Layer 13 of a small transformer language model trained on English Wikipedia (20 layers, counted from 0, width 128).
A neuron's activation on a vector x is SiLU(gate . x) times (in . x), where the dot is the dot product.
The model reads these tokens: " Vi" "king" " hand" " or" " Celtic" " hand" ")" " is" " a" " condition" " in" " which" " one" " or"

The vector x that enters this layer's MLP at each token. A number n stands for (n - 500) times 0.0065.
0 " Vi": 417 354 458 502 570 413 599 376 521 326 849 652 501 590 430 607 511 437 660 353 187 419 588 347 416 509 452 568 448 391 562 513 392 495 391 580 264 270 434 371 640 543 539 407 579 410 458 613 654 446 398 178 430 508 335 701 436 343 509 492 628 526 604 557 529 501 638 401 419 528 450 372 597 538 400 529 500 333 449 563 480 457 589 421 446 482 505 342 504 378 640 481 653 329 568 677 539 590 490 615 566 696 432 466 579 189 676 516 373 350 493 504 582 551 510 499 726 734 480 598 433 704 478 576 553 394 486 609
1 "king": 542 671 617 474 436 473 497 611 557 370 402 505 430 561 647 728 731 541 622 481 289 469 415 587 617 374 375 450 395 589 517 490 443 461 547 721 611 460 540 567 608 833 350 510 526 666 528 544 490 524 441 232 226 428 686 353 557 636 594 561 409 356 599 531 554 601 444 646 534 825 273 570 513 529 638 597 442 583 634 482 421 429 379 449 635 527 416 584 460 769 348 609 575 508 454 521 778 555 399 640 496 720 722 254 444 488 449 411 492 479 503 453 421 447 584 462 500 486 429 224 529 694 375 364 453 608 472 559
2 " hand": 482 419 443 548 306 542 400 694 305 574 536 441 406 717 367 579 556 573 741 413 376 244 725 598 557 473 381 495 312 297 599 617 516 613 691 660 662 392 477 411 610 440 351 445 613 686 413 389 670 527 574 279 365 504 468 349 677 486 359 431 532 385 202 501 486 511 366 777 530 748 499 373 545 463 458 633 439 431 445 534 489 456 313 403 465 374 501 266 558 578 485 429 408 474 654 588 597 514 460 534 268 466 569 525 481 363 536 328 460 475 579 632 340 661 791 530 282 649 275 322 465 680 556 141 722 539 307 523
3 " or": 676 341 309 526 474 443 465 547 485 589 648 410 602 598 498 520 629 360 614 689 433 695 542 580 427 589 418 355 427 424 422 624 511 415 602 683 397 571 448 493 666 426 384 391 575 711 479 376 374 402 615 114 477 325 425 536 551 381 524 444 337 197 316 401 560 533 391 419 570 690 506 399 422 453 430 393 494 414 383 507 548 495 399 596 457 548 513 572 541 512 359 304 709 536 424 682 598 325 464 424 604 580 505 342 410 479 505 379 533 524 624 561 486 547 496 519 364 797 338 453 472 382 515 496 333 438 497 572
4 " Celtic": 410 409 419 523 361 533 385 667 486 588 354 513 467 488 579 829 512 393 481 443 266 419 375 385 576 519 414 496 552 470 439 621 497 497 321 768 534 585 608 579 673 705 492 629 534 523 456 529 390 357 522 269 304 596 484 633 639 534 570 626 481 535 680 599 549 650 343 564 637 941 369 381 431 552 613 476 315 508 545 415 568 342 440 654 395 424 536 500 510 670 451 530 493 608 378 430 604 330 466 655 217 460 496 469 531 537 522 525 492 495 506 409 584 557 546 559 391 642 533 659 586 483 656 417 358 561 450 493
5 " hand": 523 440 335 632 321 556 351 640 381 616 594 621 328 561 382 549 517 569 548 467 311 310 695 494 564 500 414 487 308 400 702 681 476 635 634 608 652 406 432 393 675 523 422 503 662 730 364 507 582 419 532 265 346 527 503 396 635 422 435 510 457 416 356 526 377 462 237 714 554 732 475 321 423 440 513 571 461 493 361 512 503 390 352 375 478 366 523 201 522 616 498 438 338 435 676 532 618 453 463 527 245 406 504 589 564 391 504 413 413 520 483 651 341 646 751 517 175 671 415 443 510 593 447 250 753 569 310 491
6 ")": 564 318 630 573 433 496 489 541 582 709 516 605 443 425 486 636 408 526 694 381 159 614 352 452 482 606 486 347 367 527 575 421 472 526 505 748 467 634 446 450 766 485 469 553 618 418 509 633 707 419 487 150 453 596 461 670 399 488 499 190 616 488 294 491 556 497 430 343 566 618 538 395 550 498 714 593 312 498 600 469 541 562 535 564 360 530 646 713 482 566 518 546 348 494 346 663 556 483 468 458 403 700 483 527 614 548 558 429 545 414 630 604 531 563 465 547 471 580 387 386 553 433 401 465 546 602 431 400
7 " is": 334 602 538 570 423 693 345 553 497 611 643 605 366 642 449 483 385 441 554 546 297 572 529 539 529 589 416 363 373 507 418 466 550 458 526 484 466 502 440 306 465 470 711 464 489 645 538 743 468 340 625 107 539 533 555 562 580 571 582 482 517 296 733 514 448 694 611 583 500 530 533 473 395 697 517 601 453 807 492 586 383 563 336 492 265 468 561 599 550 464 580 484 477 427 419 468 569 471 497 300 671 551 339 385 515 529 441 368 425 374 476 614 464 625 403 476 501 489 434 680 398 530 416 430 319 539 372 474
8 " a": 315 521 438 540 536 471 302 526 496 580 483 662 529 345 547 562 582 421 643 511 365 499 559 607 520 647 458 424 633 318 517 343 497 521 434 489 793 589 515 469 342 424 516 486 531 513 604 575 411 372 396 89 493 535 644 596 489 665 462 479 490 322 587 549 546 643 482 573 574 775 564 266 599 599 331 614 508 379 471 441 341 578 524 598 331 491 541 607 502 536 433 508 514 521 438 441 530 641 423 586 533 417 414 609 506 470 334 423 556 502 456 608 503 610 454 437 585 542 556 663 464 559 524 439 287 487 372 534
9 " condition": 259 380 267 606 456 601 469 472 560 597 501 579 398 564 492 513 585 338 484 643 404 240 408 623 597 481 320 248 391 289 456 550 504 610 567 427 603 663 409 555 626 527 328 522 366 350 505 517 610 329 465 329 279 510 550 763 643 424 314 548 582 485 570 790 547 250 383 484 397 854 537 556 330 437 259 713 529 601 383 707 561 397 308 500 444 411 470 659 509 646 411 535 728 444 517 447 567 411 477 317 551 349 610 669 602 718 472 465 555 432 513 635 474 705 383 530 324 665 687 569 469 484 577 360 451 619 436 724
10 " in": 566 559 487 452 621 459 485 571 623 536 523 591 481 401 570 495 608 459 446 530 511 383 574 461 690 628 423 414 525 432 515 371 527 406 555 449 467 501 447 561 568 520 433 479 549 497 484 521 614 259 492 48 553 506 643 664 614 498 397 461 565 366 523 472 555 547 445 403 499 579 461 548 441 693 516 617 476 659 397 466 407 580 525 505 439 660 525 483 505 452 436 436 799 594 273 495 541 406 593 614 532 455 552 347 408 654 500 538 588 100 586 551 416 498 512 463 496 644 561 493 456 476 429 576 507 613 399 483
11 " which": 487 532 414 531 530 596 384 642 483 496 348 601 502 648 642 600 416 503 511 435 346 436 518 533 629 425 586 477 407 407 499 374 541 523 464 390 504 626 310 599 369 508 412 574 452 483 506 483 706 302 724 75 246 532 429 349 539 598 395 650 676 375 601 535 582 454 568 612 511 520 505 461 374 430 427 563 504 673 425 346 492 569 649 419 465 593 541 602 532 493 709 501 479 703 489 458 595 427 368 538 489 533 391 479 487 624 558 634 492 456 402 455 454 645 509 666 405 605 446 497 451 601 576 575 309 391 345 569
12 " one": 412 328 564 464 344 378 223 468 490 498 582 449 564 615 574 470 481 331 472 528 431 278 435 492 417 593 544 632 518 579 324 578 510 646 559 424 577 590 334 451 646 363 591 521 563 461 555 587 258 300 476 191 271 411 654 438 486 628 372 424 349 412 440 540 345 528 400 673 396 719 351 257 463 442 418 735 536 540 478 516 408 423 532 642 567 356 582 553 748 503 526 445 432 594 453 448 534 612 450 495 496 386 438 659 302 579 505 521 576 482 276 631 179 475 308 661 442 641 631 489 573 582 594 505 349 531 263 388
13 " or": 526 681 293 631 452 413 426 440 578 498 355 283 600 620 523 339 676 311 313 664 489 676 480 583 468 551 470 429 423 416 354 803 518 529 700 631 361 497 458 559 443 295 507 466 677 526 518 289 288 395 711 312 448 265 296 481 536 469 422 395 273 360 357 412 650 528 459 391 503 650 497 500 345 536 488 464 537 476 341 447 480 461 449 643 466 515 408 618 513 310 462 604 524 267 510 551 642 307 616 438 664 346 565 431 396 472 492 419 493 568 624 553 340 449 346 558 214 974 490 536 415 455 654 580 74 290 455 560

Each question shows the input weights of one neuron of the MLP. A number n stands for (n - 500) times 0.0014.

n92 gate: 290 580 573 697 500 473 591 562 486 395 503 554 605 363 383 596 521 382 359 379 677 622 334 565 513 256 295 601 497 689 653 507 534 399 294 313 479 577 493 415 510 610 381 467 500 375 517 306 711 436 332 634 553 552 673 517 466 411 680 521 381 522 514 486 441 673 548 411 399 342 442 262 547 416 590 539 619 413 490 548 551 698 542 276 373 525 421 342 434 753 603 308 694 534 483 550 374 594 644 520 689 466 605 510 490 459 483 347 609 553 477 449 595 608 523 552 627 509 435 656 452 452 410 430 477 548 680 352
n92 in: 443 538 518 427 546 525 519 327 375 512 437 459 471 476 427 604 472 562 497 538 605 439 525 648 491 529 436 422 509 566 647 636 570 338 603 526 453 326 582 458 488 327 313 347 510 630 590 491 500 692 475 610 526 538 532 513 429 443 494 481 334 656 465 469 372 470 453 671 432 538 585 551 474 407 379 593 597 340 369 628 485 656 270 559 339 621 632 661 376 506 580 606 414 345 616 445 476 487 490 216 515 541 661 367 546 627 506 534 432 397 497 713 643 537 658 459 583 585 416 337 518 474 310 267 497 323 335 534
Its two highest activations, in order, are on tokens 4 " Celtic", 11 " which"

n87 gate: 619 527 429 589 666 329 535 527 500 591 577 492 661 347 423 481 473 500 584 527 554 379 623 608 612 421 492 540 600 435 519 473 735 333 414 436 569 396 438 516 394 527 622 590 620 500 504 579 371 379 393 584 623 519 392 543 590 250 281 601 828 366 581 519 364 677 417 680 237 425 469 492 520 195 342 397 640 636 631 614 707 538 524 468 482 315 354 433 539 579 560 964 556 534 676 413 421 539 688 254 474 515 340 536 693 451 470 541 742 677 630 406 470 741 307 412 560 451 356 611 662 414 473 463 665 345 393 447
n87 in: 642 569 459 675 532 302 587 382 311 552 467 341 500 519 665 431 395 429 497 321 459 407 487 553 439 586 397 653 396 500 279 559 436 434 331 561 438 497 414 557 451 513 604 411 387 530 503 529 517 600 330 516 503 559 474 510 663 441 402 497 435 472 743 646 394 407 331 428 529 422 438 625 665 477 414 494 313 450 569 396 603 420 287 212 391 407 408 671 530 537 615 377 551 774 372 592 466 564 453 427 525 526 446 565 541 539 656 783 510 642 401 664 552 771 586 415 657 604 409 449 466 503 589 478 456 481 429 577
Its three highest activations, in order, are on tokens 9 " condition", 13 " or", 10 " in"

n2 gate: 323 686 339 379 430 533 385 481 552 574 429 407 266 460 515 462 571 375 609 424 572 511 549 413 350 388 466 636 384 744 511 511 620 542 472 337 743 271 508 535 433 530 634 310 393 417 330 610 611 637 556 643 574 481 696 328 537 410 296 610 474 397 538 596 492 197 363 504 552 503 466 477 669 570 542 543 819 523 618 400 600 371 361 442 290 483 462 515 330 500 427 492 760 474 433 477 391 450 270 573 671 369 293 535 569 238 635 715 222 482 493 400 415 293 609 222 551 548 571 597 496 532 447 332 518 585 403 456
n2 in: 659 454 332 273 562 347 601 655 300 667 479 437 633 435 486 560 479 479 377 472 474 654 585 525 503 635 294 379 571 592 325 667 694 571 549 630 511 623 337 352 329 574 322 703 371 237 340 552 345 427 332 440 591 655 525 672 472 475 449 482 619 630 588 465 514 356 517 662 431 584 454 320 548 389 234 706 517 586 687 437 500 516 322 522 493 603 412 230 603 551 479 633 575 323 482 271 322 410 471 565 435 651 388 523 507 566 596 384 587 544 555 638 552 548 463 507 417 599 420 475 364 546 415 483 588 427 427 628
On which token does it fire most, and how strongly? 5 " hand", at about 0.74

n208 gate: 640 712 479 456 567 500 348 404 491 503 417 534 494 449 506 420 639 479 457 531 675 475 456 354 458 615 484 382 422 500 528 618 681 616 384 225 694 635 568 440 598 500 485 479 472 406 503 551 705 597 595 385 442 488 503 491 585 512 551 531 546 673 627 613 425 614 601 497 479 410 691 469 432 503 656 423 530 465 541 613 546 718 538 558 468 508 407 478 313 357 428 487 500 403 509 532 436 478 762 368 572 562 383 651 449 643 617 536 415 414 641 379 494 345 611 577 400 679 469 535 456 656 550 395 447 430 713 494
n208 in: 561 485 619 420 584 554 453 350 549 443 329 518 456 553 460 677 466 443 237 515 561 485 564 436 321 637 639 340 524 399 452 531 446 556 617 277 582 518 561 434 594 607 594 464 447 688 461 423 434 557 716 495 699 457 485 664 396 430 636 522 476 561 445 358 664 532 575 681 458 474 409 518 309 710 485 558 397 457 590 461 365 508 579 491 636 494 372 466 522 575 450 724 348 566 713 478 560 500 488 610 592 439 528 397 441 551 491 402 476 638 589 407 373 287 544 411 458 489 458 494 385 463 500 503 409 639 431 339
It fires most on token 13 " or"

n13 gate: 601 451 503 448 646 229 564 445 597 339 597 582 475 328 203 441 542 330 413 524 601 637 305 761 612 348 615 536 540 739 517 500 558 468 425 250 479 607 514 422 648 618 565 416 370 350 387 392 472 636 669 612 475 458 580 655 473 538 456 630 486 496 663 172 381 500 661 437 486 334 289 430 431 554 451 460 473 317 622 610 439 619 653 479 378 456 618 426 566 500 473 426 591 517 465 625 484 518 383 439 275 368 458 588 382 432 561 483 493 560 426 541 479 473 513 528 602 503 524 779 572 503 671 362 371 476 482 327
n13 in: 395 567 638 664 445 387 269 680 690 442 660 552 613 571 657 542 777 643 628 563 575 366 622 399 615 584 458 444 383 531 555 608 528 781 604 506 673 487 535 725 631 559 497 517 563 605 585 385 638 404 358 402 367 278 441 348 453 486 493 479 317 434 524 534 486 504 401 454 344 547 621 427 431 377 472 397 487 412 437 414 517 544 475 349 605 452 729 521 542 429 675 422 608 578 476 432 451 617 284 446 436 441 748 409 507 456 193 551 353 607 507 425 555 708 383 573 290 685 483 486 611 558 455 382 490 486 386 650
Its two highest activations, in order, are on tokens 12 " one", 7 " is"

n219 gate: 626 408 345 640 603 547 438 483 753 651 649 580 458 605 514 443 730 397 595 698 641 696 592 609 533 494 493 506 667 693 490 497 533 274 668 334 544 461 578 490 567 524 594 233 630 370 520 553 344 500 557 500 420 500 480 586 374 212 585 459 584 325 537 437 431 596 634 422 546 448 463 524 337 596 497 574 601 304 529 698 500 570 444 367 580 401 510 317 582 389 668 521 533 337 483 643 271 562 579 516 595 537 414 439 690 340 664 576 416 529 576 347 460 527 490 354 361 592 399 503 522 462 401 586 458 594 517 682
n219 in: 725 710 539 656 357 629 446 506 494 463 562 648 490 488 591 590 478 454 335 629 490 654 550 310 445 564 469 592 584 599 537 341 357 368 439 411 457 575 403 484 577 652 512 427 469 227 503 561 557 433 515 422 423 317 675 254 588 388 611 465 710 470 453 350 469 467 380 325 594 606 447 431 442 390 412 515 596 500 302 438 424 424 513 394 453 517 397 544 754 576 597 585 600 567 491 612 468 532 506 554 365 447 522 512 602 506 590 410 521 626 563 479 402 491 476 450 476 559 318 461 456 599 631 666 488 571 673 369
Its three highest activations, in order, are on tokens 3 " or", 0 " Vi", 13 " or"

n212 gate: 537 419 455 516 576 543 557 621 596 524 494 638 652 500 341 463 580 269 485 516 585 462 447 512 418 327 506 709 503 658 491 650 607 544 517 509 494 590 388 630 479 623 574 669 704 475 527 412 402 604 361 480 295 485 379 654 246 367 485 450 537 608 370 619 616 403 476 550 518 452 589 370 455 518 537 524 470 453 512 592 649 478 529 468 312 424 419 642 572 335 677 434 660 515 386 570 425 648 415 593 650 522 506 672 701 378 614 482 402 378 458 445 531 506 356 367 394 620 604 526 590 483 628 464 497 534 385 649
n212 in: 469 370 548 525 413 430 409 586 402 524 564 412 425 628 395 543 656 335 313 630 503 348 442 568 706 609 423 483 645 500 378 534 424 865 446 492 390 562 632 491 573 579 394 476 547 512 379 536 525 407 216 493 497 451 395 615 566 423 642 658 479 494 595 470 494 490 500 541 350 500 451 365 558 575 519 541 423 419 413 494 482 436 560 585 317 419 766 412 630 450 565 484 417 681 497 472 400 609 484 494 553 424 513 638 450 398 420 289 567 420 449 425 615 443 305 353 431 528 370 383 523 534 586 458 535 685 453 485
Its three highest activations, in order, are on tokens 9 " condition", 12 " one", 0 " Vi"

n165 gate: 312 357 464 381 440 500 639 460 566 614 578 437 518 556 242 431 434 534 569 488 483 567 535 624 461 594 561 470 609 500 569 439 444 628 559 447 549 447 616 239 623 609 537 452 462 311 435 534 382 650 489 572 488 497 491 447 646 546 413 480 592 543 569 437 404 573 551 497 373 549 313 546 518 460 590 541 325 362 607 414 477 544 562 536 399 345 595 491 735 485 556 459 508 310 313 405 532 429 444 357 614 549 473 581 447 480 422 293 466 461 478 599 474 409 455 572 579 557 351 554 324 384 639 500 558 520 536 359
n165 in: 594 356 500 677 333 605 404 612 443 392 418 314 522 553 512 491 433 655 606 286 477 355 427 521 503 409 476 477 556 445 506 579 441 414 460 402 582 544 366 488 503 394 545 606 463 512 375 509 469 357 431 581 647 627 652 420 710 473 606 475 488 423 622 557 377 443 509 630 515 588 579 506 459 446 521 677 468 752 526 416 500 481 569 412 506 204 567 450 589 460 350 466 532 455 563 387 420 447 206 370 620 576 543 500 465 440 435 662 497 450 471 369 410 333 433 457 766 426 584 556 463 534 479 639 590 542 416 539
Its three highest activations, in order, are on tokens 12 " one", 7 " is", 13 " or"

n148 gate: 550 482 430 460 461 500 599 543 529 695 410 624 665 542 616 615 693 426 457 323 470 613 619 759 381 500 409 578 528 414 724 561 525 420 335 387 339 323 547 662 617 550 486 290 369 591 454 426 353 461 461 541 504 450 410 551 346 356 444 591 311 417 511 450 602 556 521 414 539 423 521 439 627 602 392 668 621 569 572 475 743 610 622 500 442 729 428 434 417 489 385 296 689 673 361 556 291 452 529 444 451 357 456 574 563 415 479 486 305 458 378 472 418 616 222 432 623 302 120 504 537 323 507 458 500 216 408 482
n148 in: 547 453 527 459 399 506 402 472 710 396 534 263 373 428 562 388 395 293 506 644 539 469 541 475 455 477 412 497 338 450 395 631 500 469 523 506 488 554 503 494 518 376 435 476 494 434 537 433 567 695 497 472 461 497 509 472 600 512 527 377 633 539 413 246 730 823 598 349 445 476 420 562 545 323 503 328 482 506 462 334 378 562 417 490 588 528 593 690 685 468 594 506 612 564 519 551 619 617 342 500 506 410 326 494 377 448 515 593 736 455 584 405 543 442 674 313 309 590 580 693 374 468 522 512 375 469 596 515
On which token does it fire most, and how strongly? 3 " or", at about 4.8

n232 gate: 445 494 430 457 444 587 512 621 494 607 530 413 688 529 457 485 491 598 672 546 520 332 512 594 473 590 372 675 567 714 527 375 503 433 424 394 467 409 503 463 539 635 596 638 356 506 545 432 454 539 614 463 481 518 394 488 588 355 652 589 494 283 588 414 433 624 485 520 518 515 578 458 535 595 354 512 570 466 609 536 639 593 307 653 285 679 431 278 543 630 682 678 550 467 542 406 384 454 281 532 383 518 460 597 570 441 608 667 455 491 389 402 518 518 538 509 506 418 294 478 506 523 637 755 445 404 416 521
n232 in: 375 524 379 542 503 562 451 521 456 447 467 653 515 494 649 636 337 523 423 521 451 512 276 452 448 694 422 559 474 464 482 542 292 521 322 451 500 247 369 662 479 450 409 552 515 572 564 451 412 427 583 442 684 473 407 458 526 438 601 641 630 644 574 526 431 351 397 511 587 536 476 533 509 416 593 526 706 440 621 418 360 508 656 457 379 541 467 509 548 509 558 551 381 491 376 534 519 675 669 563 422 461 345 693 549 459 442 532 547 477 517 579 330 675 546 756 674 672 553 537 483 558 575 500 605 447 491 488
Its three highest activations, in order, are on tokens 11 " which", 4 " Celtic", 0 " Vi"

n230 gate: 592 496 436 629 637 420 380 595 558 442 427 409 590 479 500 442 551 629 507 415 555 556 386 599 354 237 485 291 613 580 453 537 753 559 438 439 464 390 482 744 482 442 544 489 322 179 381 471 526 536 522 447 424 306 518 333 304 500 415 559 391 550 650 565 715 588 428 699 199 584 544 372 408 446 316 640 567 407 490 232 694 441 741 266 365 540 291 253 526 519 724 500 585 525 329 545 490 586 422 322 606 460 634 786 585 529 525 521 392 553 450 478 482 586 564 511 539 371 609 375 366 486 493 358 381 489 605 572
n230 in: 530 470 676 480 612 460 617 470 540 242 279 682 596 585 399 631 577 487 520 341 584 384 362 500 346 325 321 608 681 497 420 753 337 720 434 515 550 575 497 555 500 440 646 565 276 645 490 628 377 625 580 454 569 420 355 463 520 480 539 422 547 649 419 417 446 461 642 570 250 511 577 729 672 487 443 503 503 667 287 510 661 570 593 663 494 482 443 524 520 527 637 595 683 592 687 400 428 551 609 458 704 721 568 440 610 497 669 604 437 568 549 526 460 559 409 614 497 521 603 538 563 437 547 588 494 437 476 372
Its two highest activations, in order, are on tokens 5 " hand", 2 " hand"

n199 gate: 554 380 409 388 669 383 533 446 554 752 579 560 746 402 681 561 604 496 626 594 638 693 612 514 342 554 660 435 528 536 710 341 522 605 399 530 479 535 399 821 553 665 525 545 569 409 422 623 706 694 364 506 600 522 421 606 525 421 455 420 393 371 752 418 493 624 738 527 493 402 726 709 357 430 460 637 507 300 728 553 475 568 718 645 500 310 525 350 511 507 591 368 591 419 511 611 436 573 365 493 497 511 482 740 528 556 646 605 493 382 497 419 372 489 632 453 496 360 582 355 473 473 612 769 541 500 622 359
n199 in: 628 271 478 648 425 503 346 503 500 740 471 427 288 348 651 439 270 418 430 597 513 357 551 471 637 252 561 497 522 532 560 432 392 455 557 417 417 553 539 654 747 408 386 435 519 494 204 509 399 613 669 464 483 506 384 471 453 561 553 552 382 432 381 550 523 624 503 534 422 694 369 327 523 462 371 350 454 623 488 437 491 491 401 520 600 407 474 480 481 539 450 487 494 553 535 596 551 451 513 239 525 672 418 353 271 478 519 488 497 386 606 484 528 465 679 631 447 355 449 553 515 446 400 674 561 582 493 372
It fires most on token 6 ")"

n126 gate: 369 451 452 441 433 607 507 595 607 542 445 620 587 510 503 523 614 433 431 609 720 517 612 592 420 363 421 522 431 862 685 428 468 566 433 394 399 430 556 500 513 503 545 427 569 131 596 494 427 458 350 593 649 631 562 566 481 490 566 526 458 559 621 490 530 637 616 338 542 531 363 277 606 603 428 587 598 308 612 587 551 641 604 517 410 455 529 467 813 510 713 523 449 468 419 517 546 593 467 405 585 578 543 537 275 455 345 370 545 588 678 654 416 689 500 565 475 648 494 466 540 512 572 402 328 568 483 487
n126 in: 657 530 529 393 556 358 258 670 447 493 473 348 378 481 386 483 663 510 467 591 530 561 577 527 685 419 416 680 452 537 255 443 527 598 559 494 288 587 426 401 546 586 513 322 571 483 457 575 408 349 679 565 634 493 477 368 402 607 519 567 510 475 543 720 669 339 444 615 663 517 536 363 636 415 329 478 574 527 560 615 592 593 295 400 591 457 703 422 352 401 642 585 458 372 513 294 544 703 381 403 651 327 537 534 348 628 636 584 382 737 403 415 434 552 452 477 390 500 500 565 616 463 383 671 484 536 311 432
It fires most on token 12 " one"

n39 gate: 600 429 447 591 298 417 477 416 535 554 587 398 526 412 571 657 455 367 432 601 626 282 607 713 525 479 464 647 618 931 471 519 463 809 380 277 452 488 548 500 535 673 675 575 409 403 421 418 641 598 398 563 606 378 471 582 478 487 403 627 407 503 668 586 451 713 497 353 487 456 513 619 722 320 562 608 534 474 491 605 557 520 606 540 503 523 532 523 600 503 553 523 491 595 474 643 545 726 398 416 550 519 572 443 444 506 409 506 675 497 497 509 535 475 534 545 538 509 519 676 482 374 387 628 614 643 556 616
n39 in: 455 383 660 649 510 538 338 687 571 519 397 714 483 513 324 632 445 544 423 458 511 477 649 361 475 536 467 442 472 497 471 529 506 347 479 479 436 641 432 606 180 519 404 516 405 464 599 364 569 579 429 395 517 468 481 441 424 536 394 438 619 524 351 608 516 378 727 472 472 525 580 532 389 449 562 537 469 431 442 346 322 506 696 293 570 415 548 450 523 573 465 421 453 519 551 490 355 625 655 437 803 642 368 704 560 427 353 641 535 709 513 497 417 440 519 652 267 602 689 590 430 352 506 591 404 532 543 348
It fires most on token 1 "king"

n166 gate: 376 471 437 487 429 403 511 436 572 467 536 454 387 530 508 436 521 391 634 536 581 688 609 652 560 416 570 498 500 472 457 407 514 539 457 583 559 520 482 474 576 359 694 402 466 482 624 530 466 470 521 469 431 649 363 602 533 619 488 516 651 535 528 424 351 543 515 613 485 522 513 448 478 452 471 714 520 513 549 663 482 484 532 630 517 606 451 426 580 492 590 505 332 596 564 404 476 450 450 502 475 310 476 558 378 581 547 370 553 530 603 538 490 485 749 510 445 358 574 513 299 565 368 497 448 607 537 485
n166 in: 645 438 524 674 544 329 500 595 450 464 238 412 392 449 422 383 500 549 386 219 553 421 427 615 495 544 449 603 487 389 472 581 540 514 487 575 403 519 444 486 472 567 312 657 500 582 377 418 332 355 497 565 601 511 587 412 560 617 500 520 417 421 536 640 585 506 299 551 587 367 630 595 538 369 452 521 548 446 614 453 560 503 426 417 521 297 503 491 377 577 454 605 603 489 386 609 547 509 585 462 594 631 628 455 397 440 514 578 489 468 530 552 602 470 505 545 418 601 574 627 607 573 604 432 457 417 431 399
It fires most on token 2 " hand"

n186 gate: 504 571 647 226 641 288 361 264 489 442 467 588 617 575 418 574 423 486 467 645 693 646 593 785 547 572 440 658 646 588 438 441 546 556 352 497 698 486 637 420 577 357 478 342 298 325 489 507 492 598 386 557 546 445 500 549 536 463 546 534 255 430 877 431 474 539 573 342 478 465 555 563 350 536 288 274 617 418 626 577 297 643 583 275 531 524 172 338 481 598 679 294 600 478 559 321 704 421 436 489 418 581 432 472 421 388 600 575 445 660 443 475 464 630 443 400 594 667 350 508 483 390 619 611 521 394 424 468
n186 in: 332 504 443 594 725 600 475 521 791 503 566 703 479 574 780 594 524 387 455 725 509 422 538 598 436 455 535 457 534 542 669 658 444 440 458 352 576 456 514 278 545 462 462 500 577 454 230 469 472 637 396 630 493 549 294 521 408 469 234 542 365 507 315 239 356 795 775 527 568 452 462 448 558 538 532 493 537 595 424 765 449 525 307 385 586 636 528 425 353 571 378 507 426 561 555 342 435 507 610 672 571 382 532 379 493 538 409 395 576 651 503 425 448 449 409 420 676 487 486 471 350 630 552 618 613 607 475 377
It fires most on token 11 " which"

n188 gate: 531 532 395 657 845 517 447 552 503 819 538 431 284 449 587 320 639 507 292 602 549 430 406 601 476 591 461 536 523 531 486 374 518 553 419 535 389 426 619 393 455 690 658 415 577 409 350 398 489 609 317 511 554 378 399 549 449 420 456 528 607 419 284 305 496 638 610 712 609 402 438 361 587 578 503 380 667 387 421 383 541 494 532 626 349 522 392 422 629 692 463 588 737 548 503 590 259 518 634 578 382 517 546 689 520 459 571 473 353 537 449 316 414 459 550 500 480 522 521 579 258 209 535 453 560 394 489 660
n188 in: 634 462 663 487 561 592 376 460 410 525 419 429 481 431 297 497 491 424 326 541 547 566 444 541 445 378 497 532 527 525 648 563 583 431 439 589 655 687 659 548 558 531 334 461 588 528 595 615 386 393 429 495 423 646 453 418 379 531 410 299 203 526 621 552 509 363 549 384 555 569 540 431 685 732 685 429 566 588 532 595 598 497 567 413 544 418 525 268 343 764 572 509 427 619 469 603 351 392 462 497 617 478 548 626 419 335 440 545 521 554 615 442 571 448 470 488 373 579 562 625 377 262 575 579 393 494 417 555
Its two highest activations, in order, are on tokens 13 " or", 11 " which"

n192 gate: 370 596 569 401 543 339 695 578 574 581 456 594 483 358 442 531 605 397 571 469 752 455 449 394 493 490 603 597 615 483 470 657 434 414 398 563 537 441 483 416 574 412 702 576 452 318 721 540 507 493 561 599 496 680 524 465 590 514 428 562 584 439 687 443 472 368 782 614 710 500 476 398 511 633 370 390 471 497 494 537 503 494 528 581 329 565 728 524 497 771 523 476 649 563 527 363 443 607 462 612 195 358 666 551 309 467 431 431 409 428 378 490 473 737 480 646 682 491 278 553 564 348 411 652 507 332 367 557
n192 in: 554 442 447 538 556 377 458 564 516 541 557 304 806 546 484 643 306 506 513 497 389 490 561 471 491 622 490 415 488 303 614 532 480 368 390 409 525 438 430 300 582 681 478 301 435 558 503 466 578 685 424 456 460 631 516 613 475 478 540 600 427 692 564 415 461 674 557 600 400 424 513 494 527 416 564 558 420 487 409 355 797 552 480 536 584 645 538 780 465 513 568 383 516 456 376 194 542 442 464 444 688 532 633 656 503 578 432 494 494 512 587 556 497 628 617 245 627 560 544 207 506 518 554 556 561 595 566 456
On which token does it fire most, and how strongly? 13 " or", at about 0.33

n28 gate: 478 459 586 376 584 553 673 425 452 526 701 466 582 565 379 481 393 582 594 630 388 538 594 519 456 535 500 671 549 414 303 500 524 386 608 522 420 495 640 472 370 460 572 487 457 349 526 516 558 468 524 478 411 513 565 437 497 626 484 505 583 639 505 452 280 517 444 495 505 777 545 457 556 489 554 441 459 595 533 529 582 425 428 478 434 351 680 401 592 473 453 424 380 566 321 528 548 495 486 588 404 313 462 578 404 345 638 451 407 583 474 550 566 353 541 414 490 488 423 436 525 515 460 560 374 466 456 474
n28 in: 360 517 421 539 731 611 514 411 586 690 656 392 623 587 424 587 361 437 570 616 530 492 466 503 489 552 695 630 519 436 311 559 540 379 398 477 581 630 371 526 500 472 600 484 508 616 486 585 611 731 511 518 382 489 407 494 492 601 478 537 553 527 377 390 387 474 635 473 514 407 494 430 401 371 694 500 373 599 415 638 585 485 330 590 524 648 466 526 520 486 595 347 443 643 500 480 385 472 491 581 473 416 412 584 397 574 592 476 456 360 522 470 494 349 638 595 399 508 470 566 563 401 551 603 425 478 520 596
Its two highest activations, in order, are on tokens 12 " one", 1 "king"

n196 gate: 353 326 589 448 767 315 714 408 716 515 515 565 673 596 371 702 493 284 511 378 708 366 515 445 572 702 670 497 535 617 675 541 601 667 479 486 731 404 585 523 431 679 584 414 504 330 655 425 609 410 504 509 344 647 382 537 640 551 614 649 507 527 548 685 652 592 587 612 342 572 372 518 442 453 493 735 447 236 706 689 698 493 545 504 427 477 482 361 515 481 621 459 597 496 489 523 583 362 287 454 340 291 448 728 646 460 614 511 511 401 653 597 620 594 347 537 579 550 435 580 648 510 666 671 486 467 421 439
n196 in: 450 447 567 566 461 549 372 424 595 552 553 285 635 577 517 464 549 409 576 487 678 483 457 513 442 435 650 566 656 484 513 447 398 743 697 543 523 446 331 608 497 438 569 522 583 567 568 497 385 302 490 431 425 375 295 339 574 480 612 370 520 402 487 435 490 396 151 531 506 475 615 388 672 584 689 437 465 694 447 454 565 542 490 667 456 638 305 419 533 422 564 698 593 642 523 578 330 577 433 423 474 513 567 652 721 587 385 481 562 436 241 519 265 455 573 612 301 437 458 554 584 552 583 673 503 507 330 458
On which token does it fire most, and how strongly? 12 " one", at about 3